Layer 3 of a small transformer language model trained on English Wikipedia (16 layers, counted from 0, width 128).
A neuron's activation on a vector x is SiLU(weights . x), where the dot is the dot product.

Input weights of the MLP neurons that the questions are about. A number n stands for n times 0.0014.
n19: -76 -144 92 40 81 35 -237 99 -92 -82 119 -116 -196 -89 197 257 -100 -41 97 84 -175 -26 -161 -13 249 -53 109 -58 -100 3 -38 -9 -59 65 -37 113 -135 31 79 13 0 -105 -126 -111 -50 190 12 95 -91 -80 41 84 -25 -66 71 -47 -6 -50 -23 -3 -42 19 -121 94 -25 166 -19 119 32 28 52 109 126 -22 120 -51 -51 102 42 -72 -58 -38 -10 -142 -74 11 -155 -70 -121 97 -96 -271 57 9 101 -173 192 33 133 -84 52 -61 116 37 19 -220 138 -55 -3 -109 41 -94 295 -161 -26 85 -117 29 -86 -44 -131 25 -21 -39 -103 146 -92 -38
n38: -221 23 30 -21 246 -171 -119 -100 62 -41 168 151 -331 -184 -125 -94 134 64 -162 16 422 -31 -160 126 51 114 -77 -82 110 29 63 -48 -40 219 -216 35 -197 -169 106 -38 125 46 69 48 16 94 -36 36 139 108 -55 -135 298 279 214 -46 298 -4 -69 101 -12 -185 -35 195 -119 -138 8 20 85 125 29 -34 -138 310 -58 -73 188 -113 340 126 179 -39 -48 -143 125 -76 -61 -131 153 184 -8 0 -76 105 -25 -170 -32 105 -194 161 -54 52 173 -12 -233 -101 -215 -17 25 -81 79 -71 -22 24 30 -42 -4 323 95 -101 146 8 -163 154 289 -35 -77 -4
n148: -112 -123 3 -116 -71 -174 -39 26 99 -62 50 33 -19 154 -103 174 47 37 -62 -90 78 -22 -45 -137 135 -135 -79 -105 188 -63 50 35 70 20 -54 180 80 30 -109 105 6 -80 -58 179 -16 -175 -19 167 215 10 -104 -31 -135 -20 167 -167 215 -37 45 -52 -88 -106 -41 23 0 -256 -37 -20 61 96 279 0 -15 3 184 -145 215 10 58 -91 -139 -72 53 69 -230 155 -3 20 -158 -28 106 111 81 -28 -43 -145 11 103 -79 -35 28 86 151 0 -113 70 45 72 -148 316 30 80 77 -64 -75 54 -34 74 -28 -91 72 66 33 -84 -20 348 238 54
n279: -262 81 123 -178 -164 -119 136 33 -16 -59 376 -125 -209 -85 -22 -29 -254 8 218 156 -4 -58 199 71 -214 -23 124 110 140 214 -243 -52 -254 90 228 276 -192 29 -136 -152 120 -14 210 -119 51 97 32 -28 -121 0 29 185 -21 205 -29 113 -248 -4 13 -52 279 -94 149 -32 135 -9 13 -190 59 132 205 -9 122 202 -163 249 -191 0 -16 -184 155 -127 228 253 -13 53 95 65 -140 0 -24 -189 75 -16 94 -127 0 288 57 -194 -27 99 99 0 -182 13 -68 -222 -29 44 -17 -54 -179 87 89 -54 -126 17 -71 4 -72 98 -85 169 125 13 191 -109
n623: 69 -133 48 190 104 103 -148 82 -188 75 87 -74 35 129 -77 -141 -36 -187 10 208 117 -201 -41 7 0 61 -37 -144 71 -57 195 69 15 107 -143 101 -56 -252 -11 80 37 63 89 110 -150 121 -87 -133 -42 100 -29 93 11 -134 -11 -104 48 25 7 -3 237 41 -74 -84 -124 -15 80 -25 -36 7 57 -173 -89 -58 286 -219 121 -145 -31 -141 110 -191 -197 -182 -52 144 -59 158 156 -92 -132 -94 -127 184 -120 -96 -27 7 43 -116 -107 -104 -222 -64 189 72 -22 59 -65 21 -115 -126 -19 14 -150 58 -293 40 102 134 -99 -25 -329 17 58 -105 66 -149
n665: 167 -79 118 -167 122 126 -12 89 -63 300 142 -7 -166 -229 16 18 -217 -217 -54 158 301 -129 -146 142 -117 -53 23 33 294 -78 199 57 -63 48 -68 93 38 15 157 114 -149 4 -76 96 43 10 -130 -205 15 -54 124 159 92 136 -66 90 -43 11 112 -43 120 -138 -98 -293 103 -24 4 11 42 -82 7 -257 -55 -38 103 166 -130 -83 36 45 -167 15 39 -162 276 -41 -89 219 -25 92 -61 -185 -158 77 70 -26 153 144 -44 -136 97 154 127 -162 149 94 135 -253 106 36 78 -78 122 -125 15 7 48 -42 81 53 184 29 -47 65 22 -245 15 -144
n687: -37 -60 4 119 126 -77 -194 125 -100 91 192 49 310 122 -81 43 170 -48 -18 -251 169 162 -111 25 -175 17 -74 -64 51 -43 84 -59 198 64 4 105 -40 385 -148 0 -40 -12 160 42 48 74 -42 27 70 -26 11 -240 136 -175 174 -47 90 160 -71 -207 98 241 44 18 4 8 58 -67 -11 -126 -32 -52 -83 -220 78 56 41 -3 49 7 170 -22 49 97 204 -10 -146 -32 35 79 -345 175 -160 -219 7 57 -132 -63 -43 4 101 74 75 -4 -133 25 37 -7 29 59 -32 246 68 -114 7 -80 -27 -114 82 -62 -44 121 -194 -52 -250 177 -55 117
n697: -209 -127 -127 321 8 368 -226 47 279 76 -26 255 -58 66 -110 55 181 61 -146 0 9 -104 -8 0 56 -16 172 -46 117 34 0 -17 132 94 120 67 28 68 195 -279 -208 -150 0 -91 -102 -72 -104 -118 17 -195 -26 -183 -77 156 -165 211 46 -104 -239 -58 -79 -185 89 112 38 169 -169 -113 -39 -158 -123 57 -178 113 0 -208 -277 -223 -12 -203 470 -141 100 -31 27 31 173 164 166 8 -124 48 160 -4 34 272 -148 -66 -153 -4 76 -137 133 -42 -13 -65 -49 -274 304 166 -13 215 -221 177 202 168 -47 -35 118 -26 35 93 0 -212 -151 22 -66 -9
n860: -86 -38 29 47 100 145 -70 -9 -6 -45 -16 34 -152 113 7 -96 19 0 0 122 -186 -115 75 -47 159 -30 0 -25 0 -134 73 185 -3 34 -152 49 55 -115 -93 0 -156 -192 84 -6 -78 -153 79 -30 157 71 123 -69 -165 -83 158 22 30 212 189 -70 -64 -23 149 104 -62 -23 22 65 141 182 -75 -65 70 -16 -59 12 206 88 141 -13 45 152 203 75 -104 98 -75 179 -128 130 88 35 114 138 34 -25 92 -18 106 -36 -211 111 62 -183 94 -48 68 107 140 -67 -66 287 166 18 10 35 168 -13 -21 -67 -71 72 46 -161 38 102 26 -157
n883: -7 -30 -15 -139 3 11 -102 -128 -71 209 -11 -87 -138 -125 -8 -112 29 62 -101 187 -58 -67 55 -115 72 -185 99 102 175 71 -101 -90 -38 -35 -119 245 -152 -60 19 -160 -140 164 69 0 -34 90 -118 -24 -73 -63 133 -115 188 80 -49 90 14 -273 -44 7 -10 -272 122 229 21 160 174 42 -73 232 71 -198 10 65 -56 38 -26 83 -73 -180 219 -95 -72 -74 -44 284 -145 49 -41 3 -48 -87 -18 80 173 -106 193 238 0 -19 -90 148 78 -99 14 86 41 -225 232 73 111 -14 196 48 22 140 -154 -4 -58 -40 -121 88 154 73 186 -216 -80 -113
n954: -91 -138 20 -60 -52 -52 -188 -44 110 -88 -3 59 37 -13 -20 78 74 217 12 -43 45 48 -52 58 103 -57 69 -100 -9 -54 35 126 10 180 79 -83 -6 13 13 -129 -89 -212 -97 95 -163 24 -136 -30 193 -190 45 169 3 -16 235 -6 21 93 0 80 3 -144 78 -93 -72 85 29 34 16 60 132 23 56 213 169 -93 -68 25 96 189 -45 -101 -221 135 -33 -58 -10 118 -77 140 9 190 -80 -71 -311 13 51 -58 44 -232 109 -53 92 41 89 234 39 206 -93 -83 -45 131 164 -104 -68 -93 32 -10 72 -48 -69 -85 -102 77 -48 192 -114 -187

Each question shows a token from some text and the vector x that enters the MLP there. A number n stands for n times 0.011.

"erm": 57 131 -137 -179 27 -120 -107 -5 28 -62 -251 1 166 76 94 106 101 -180 -29 131 41 -85 -6 108 53 -58 -118 -47 -220 -140 -68 -216 65 0 61 -116 -4 -132 17 101 36 64 -43 -56 70 -157 -91 -116 99 31 -363 -31 195 -90 -177 89 -28 142 -103 41 90 -123 -47 -42 6 34 -112 172 -52 34 -30 -152 42 12 8 155 -75 -13 77 -60 -52 88 -100 54 166 -180 4 8 -86 -20 -29 58 -53 -34 -42 64 -44 -4 7 -51 84 -17 -42 103 33 183 118 -50 -164 117 199 31 9 -96 -39 143 59 45 -141 -7 -31 -130 160 -59 24 45 1 -89
Which neuron fires most, and how strongly? n954, at about 0.91

"ross": 35 300 -124 -137 245 -23 -58 51 -54 26 -55 -73 112 -139 -5 130 75 83 -95 35 19 81 88 -34 -125 -130 8 14 -100 -102 37 -15 134 -17 79 -81 108 -119 121 -226 42 174 -227 -12 36 -97 129 -21 8 -48 -214 57 -57 -26 111 279 -44 -24 -109 7 53 -97 -105 90 -55 19 -219 52 -8 118 -124 72 -1 13 30 -5 5 15 72 0 63 -81 18 -57 8 53 104 25 -3 -170 -11 -62 -132 34 79 128 -156 -151 144 -108 11 108 -109 -79 -34 -24 188 9 73 14 320 22 86 -192 -73 27 -25 13 51 159 62 30 97 -165 -113 -34 -13 -115
Which of these neurons fires most? n697

" government": 46 173 -19 -164 31 -58 -112 -19 -167 -9 74 61 218 -39 25 -46 -23 176 -126 117 62 115 -22 36 -181 -111 21 37 -69 -208 6 -92 60 -33 -24 59 -33 55 43 -103 7 108 24 70 28 -82 -20 -39 -1 -124 -136 141 -52 -197 91 103 39 96 -6 -19 95 -43 -105 120 45 33 52 39 22 119 -66 214 -83 -184 -6 -82 81 169 -20 -14 100 -15 66 150 -157 -118 7 20 -92 83 36 6 -79 136 37 -19 -258 19 114 8 17 52 -159 171 146 -19 119 -49 189 -108 -26 47 10 -200 -142 72 204 24 -62 332 -56 -124 108 -28 -73 77 91 16
The two highest activations, in order: n687, n860

" (": 37 220 -114 -129 -9 -134 -109 -80 64 -29 70 -114 138 -158 -10 99 84 -181 -81 63 69 39 64 25 2 -220 23 -57 -94 -105 15 -115 59 37 159 94 -9 -156 -25 27 79 42 -150 -98 13 -153 133 -104 -11 25 -214 -7 -127 -75 139 154 43 37 2 90 -10 -100 -196 -126 -53 94 24 -31 -33 14 -24 104 -74 -24 -93 62 249 -71 19 -12 25 -64 -31 8 -201 -71 -1 -100 -206 -42 54 -17 31 18 68 39 -229 -87 95 -3 -59 51 -117 134 63 -28 -102 -143 41 40 -73 -14 21 -58 3 -68 50 -148 -153 185 89 23 -29 -285 -25 -16 20 -136
Which of these neurons fires most? n148

",": -21 201 -51 -175 62 -35 -43 -147 34 -70 28 -18 129 -97 100 41 77 -103 -92 159 6 90 117 108 -83 -39 -18 -38 -32 -161 -61 -82 -139 -109 71 -17 53 -27 -15 111 56 -51 -202 -61 37 -58 271 10 3 52 -106 123 -128 -177 82 177 71 32 -8 144 217 -134 -56 -107 155 161 129 164 32 80 -40 103 -144 -17 -61 17 90 -67 -34 -43 1 -51 -56 26 -187 -98 -33 -95 -43 -78 29 -80 -58 -13 144 91 -53 -63 201 18 -135 4 -38 115 77 117 31 -157 42 128 83 -7 25 -91 -39 79 70 -105 -88 111 54 -151 -28 -113 35 24 125 -14
Which of these neurons fires most? n279

"s": -1 284 0 -85 -20 -40 65 -15 -96 -36 87 0 168 48 1 -69 -162 0 -47 78 110 60 187 71 -103 33 -4 63 37 -287 -30 -252 42 -99 18 -76 45 -129 6 111 165 130 67 -61 94 -140 81 43 -155 -142 -215 -120 -45 -129 166 118 -71 94 57 -10 104 -109 -86 59 15 14 -3 165 -150 202 -15 100 5 -218 91 73 96 233 -55 -47 -26 41 10 45 -196 22 66 71 -181 -57 23 -14 -218 66 -85 68 -271 -116 119 -59 38 48 -86 78 15 -58 -98 -66 23 -14 3 -48 27 -38 54 -90 121 -62 115 57 153 -42 56 -123 -22 -108 51 24
Which neuron fires most, and how strongly? n687, at about 0.035

" ": -3 175 -46 -8 -43 -125 -48 27 81 -61 -9 -78 102 -59 -42 -38 59 -97 -128 167 85 18 -30 119 145 -79 160 13 -174 -257 -106 -49 -42 54 79 -62 -18 -53 82 54 201 97 66 -28 17 -45 153 -106 -130 -29 -295 51 -50 -113 166 130 104 22 144 32 98 -178 -169 -66 43 31 -92 23 -33 25 36 40 -141 15 -49 -17 74 -34 -123 39 -11 -60 -46 -6 -122 -130 66 -71 -101 -70 -63 -18 -72 160 116 -39 -80 -142 145 -10 -37 1 -71 182 124 -63 -55 -151 -43 74 110 56 59 -7 -104 -12 161 -179 -186 52 80 -43 114 -154 -26 4 -8 43
Which of these neurons fires most? n19

" |": 61 219 -25 -229 82 -70 -42 4 -115 -64 -19 43 38 -49 85 -30 161 -57 4 194 34 143 205 76 -123 -57 43 -87 -19 -53 -64 -40 -61 -52 150 124 -88 5 36 33 87 44 -105 -136 20 -80 161 -14 8 106 -157 49 -115 -97 164 129 7 0 40 63 64 -186 -142 -123 32 57 53 158 -22 -57 -80 -89 38 -50 60 25 98 41 -54 64 -26 -1 -38 156 -172 -143 -102 -30 -64 -94 4 16 -218 90 183 -13 -89 -136 126 -64 -8 -87 -120 28 -30 -84 -60 -197 50 25 -3 25 26 -118 -55 36 62 -304 -109 181 133 -104 150 -4 -84 -26 107 13
Which neuron fires most, and how strongly? n279, at about 0.63

" as": -84 132 -54 -121 -33 30 -124 -42 168 14 -5 -85 265 -118 48 -129 -4 -3 30 103 -42 87 2 61 -69 -97 -95 79 147 -251 -94 -1 -91 -63 52 90 22 -100 -78 -55 120 74 -203 -159 99 -59 107 -132 -51 49 -321 37 -110 -49 -19 120 55 87 37 -1 66 -199 -128 -92 -23 167 -77 80 -89 115 -205 54 -20 -100 101 -15 29 49 62 51 201 17 -53 1 -174 -215 3 -38 -113 -19 38 -15 -126 68 29 17 -72 -149 174 -33 38 -21 -98 94 149 -49 58 -57 71 146 -14 -6 -143 -55 -31 92 -34 -219 -41 58 -35 -84 46 -118 130 4 36 126
Which of these neurons fires most? n697

"o": -101 66 -37 -4 -2 -68 -155 38 -51 -177 -152 -61 210 6 128 -67 103 -92 -25 35 -42 11 108 58 -78 -52 -31 1 83 -205 2 24 45 -166 -23 2 21 -52 26 267 102 87 -76 -28 -13 -73 52 10 23 -148 -151 -7 -73 -69 88 258 107 29 -39 -33 140 -78 -133 -71 37 173 -106 -16 -149 57 -179 69 60 30 -4 -121 95 164 -226 108 -9 19 94 -70 -12 -89 -91 -127 -8 -266 -184 59 -217 177 107 -80 -20 -91 -43 39 90 50 -40 16 26 45 81 -163 85 36 108 12 -90 -47 -117 -35 244 37 -25 138 136 -107 18 -87 11 27 -8 -54
Which of these neurons fires most? n687

"io": -32 7 -27 -110 -27 20 -229 -74 113 -45 -54 -107 15 -67 205 -73 112 -127 -68 8 21 70 39 18 -4 -103 -54 34 -66 -202 173 -94 60 -98 82 -102 -89 -91 -31 74 -76 160 -206 -45 48 -168 29 -23 -48 -50 -194 -9 71 66 103 272 89 66 -46 -9 -10 -85 -186 -55 75 167 -6 55 -248 156 -173 47 180 95 54 -65 49 91 -111 -69 117 -68 -96 -46 29 -119 179 -129 -15 -45 -78 55 -89 89 45 -18 -31 -79 -18 106 53 23 -16 117 102 98 86 -165 186 -57 119 48 -76 -58 -98 80 125 -72 9 122 127 -72 93 -11 -39 -20 -37 -17
The three highest activations, in order: n697, n883, n665

"an": 145 124 -128 -94 11 -149 -70 -20 -85 -93 -7 15 78 -62 51 72 1 61 79 107 20 0 96 -31 -204 -175 79 59 -62 -240 125 -145 76 -39 -33 -12 -89 -69 -67 9 166 23 -243 18 -21 -221 -6 -69 -36 -7 -144 43 8 -102 83 150 12 28 -20 42 82 -82 -55 -89 10 173 -17 181 -126 169 -141 -11 68 -143 28 -137 -144 8 -19 -11 146 17 38 22 -233 -103 157 4 33 -221 -164 -54 -66 125 52 71 -59 -67 46 -21 36 93 -12 27 -22 -66 142 -75 91 66 -53 104 19 103 84 -6 263 -38 5 133 -48 -83 81 -248 -37 -86 -88 96
Which of these neurons fires most? n697

"and": -56 112 -142 -95 128 -27 -175 -73 -86 -2 -90 -8 104 17 -109 -117 8 -44 -118 64 13 -21 -6 149 55 -138 47 103 100 -125 -67 -39 146 55 -52 39 -11 94 23 70 -6 109 -127 -49 -119 21 92 -12 17 -89 -227 136 -90 -82 43 135 18 38 -124 -74 140 -37 -239 -41 17 46 23 156 -46 89 -67 137 84 -113 39 -123 -115 120 57 34 146 -38 21 48 -47 -23 -13 -18 8 -189 70 62 -237 180 9 166 -283 -192 -43 9 -151 17 62 81 -26 -30 129 -53 -13 22 148 52 85 -191 -70 67 253 -37 -21 -34 117 -150 136 24 118 -123 32 -49
Which neuron fires most, and how strongly? n697, at about 0.72

"0": -72 63 -38 -164 72 -84 39 -41 74 -117 71 -46 -31 -45 52 -42 -141 -2 -9 134 74 140 -83 -4 -11 -10 30 46 -120 -216 105 -63 85 -23 64 -52 101 3 178 130 156 200 -151 -110 -41 -73 103 -124 -82 35 -203 40 -60 31 76 140 -89 131 -121 15 215 -141 -137 -139 36 48 12 121 -153 -18 -143 -17 -128 -130 -9 34 97 -84 0 -79 -166 -52 -92 90 -216 -106 -58 -102 -68 -25 53 204 -55 81 122 14 -14 -172 143 -9 -20 32 -60 -3 55 -72 7 -178 173 110 -106 79 121 -1 -34 70 63 -107 20 97 -154 199 145 37 50 -18 -3 -74
Which of these neurons fires most? n665

")": 71 245 5 -37 -15 8 -181 -69 -57 -45 122 108 135 28 -75 3 6 49 12 130 -24 102 199 106 -128 -103 71 -78 -77 -236 -103 -89 31 -47 105 100 59 -15 -100 104 298 -2 -140 -73 65 -11 43 -43 -74 117 -80 49 -135 -135 98 65 -35 43 -95 67 44 -169 -7 11 25 130 -6 -40 -158 54 62 17 68 14 30 -53 60 69 -65 170 3 -72 -7 31 -133 -156 11 -69 -84 -118 114 155 -122 61 82 4 -49 -65 194 47 -111 24 -89 -2 -49 -57 14 -230 38 74 -91 18 37 -104 -132 123 131 -182 -57 59 39 -67 154 -107 -128 42 -67 -68
The two highest activations, in order: n279, n860

"en": 42 98 -26 -56 3 -71 -76 -15 -162 -45 -75 -111 28 -42 -27 -23 214 -57 -16 -82 16 -133 193 100 -92 -155 -4 141 47 -110 105 0 78 31 56 -123 38 -13 38 156 185 47 -196 -71 90 -166 104 -69 -6 -78 -113 -6 -27 34 125 239 67 4 134 10 194 -45 149 61 -19 104 -45 148 -97 -103 -185 49 100 135 -17 -86 -58 138 -57 -35 -61 -23 56 47 -249 -46 46 -102 -92 -110 -45 -148 -77 104 -5 -12 -133 -147 20 -144 -121 42 -72 106 1 -26 68 -77 -49 144 401 26 -70 37 23 145 321 -35 -50 12 -8 -83 4 -50 55 1 40 -70
Which of these neurons fires most? n860

" sh": 70 9 -64 73 71 -149 128 14 -29 46 297 53 76 -162 31 -75 117 26 -49 49 70 -13 60 176 -7 -115 38 -102 -13 -352 -123 8 52 -28 -6 -19 39 -65 51 -8 52 -14 -36 -200 -112 -19 19 -57 93 -128 -402 20 27 -84 81 100 30 17 10 88 38 -32 -122 194 20 105 -14 147 -177 25 141 112 49 67 -100 -119 146 70 -55 55 -91 -20 110 60 -138 -140 -134 56 -92 -200 24 -23 -3 15 35 191 -34 -169 121 -74 -49 33 -251 9 78 46 102 -22 -17 -60 97 -21 -170 -124 60 42 39 -65 -102 -22 -81 22 78 -170 54 73 -32 -58
Which neuron fires most, and how strongly? n954, at about 0.67

"ies": -14 255 -108 -201 43 -77 17 30 21 -79 16 85 205 46 132 -25 -50 -32 -52 -2 4 117 64 110 -98 -108 -2 143 -21 -100 -139 -190 80 -65 19 -13 -16 -108 5 -50 106 102 41 -48 55 -95 138 14 -145 -17 -301 -81 -28 -78 181 23 159 120 -146 -17 54 -107 54 99 -27 77 44 145 -131 111 61 168 94 -160 126 71 -47 205 -25 57 194 7 186 79 -211 -21 76 -26 -140 115 35 15 -129 94 29 72 -362 -117 55 -41 -64 -13 -52 104 90 21 6 -63 -1 -49 -32 48 286 -160 73 68 64 -8 20 135 34 14 90 13 -13 18 63 -35
The two highest activations, in order: n687, n860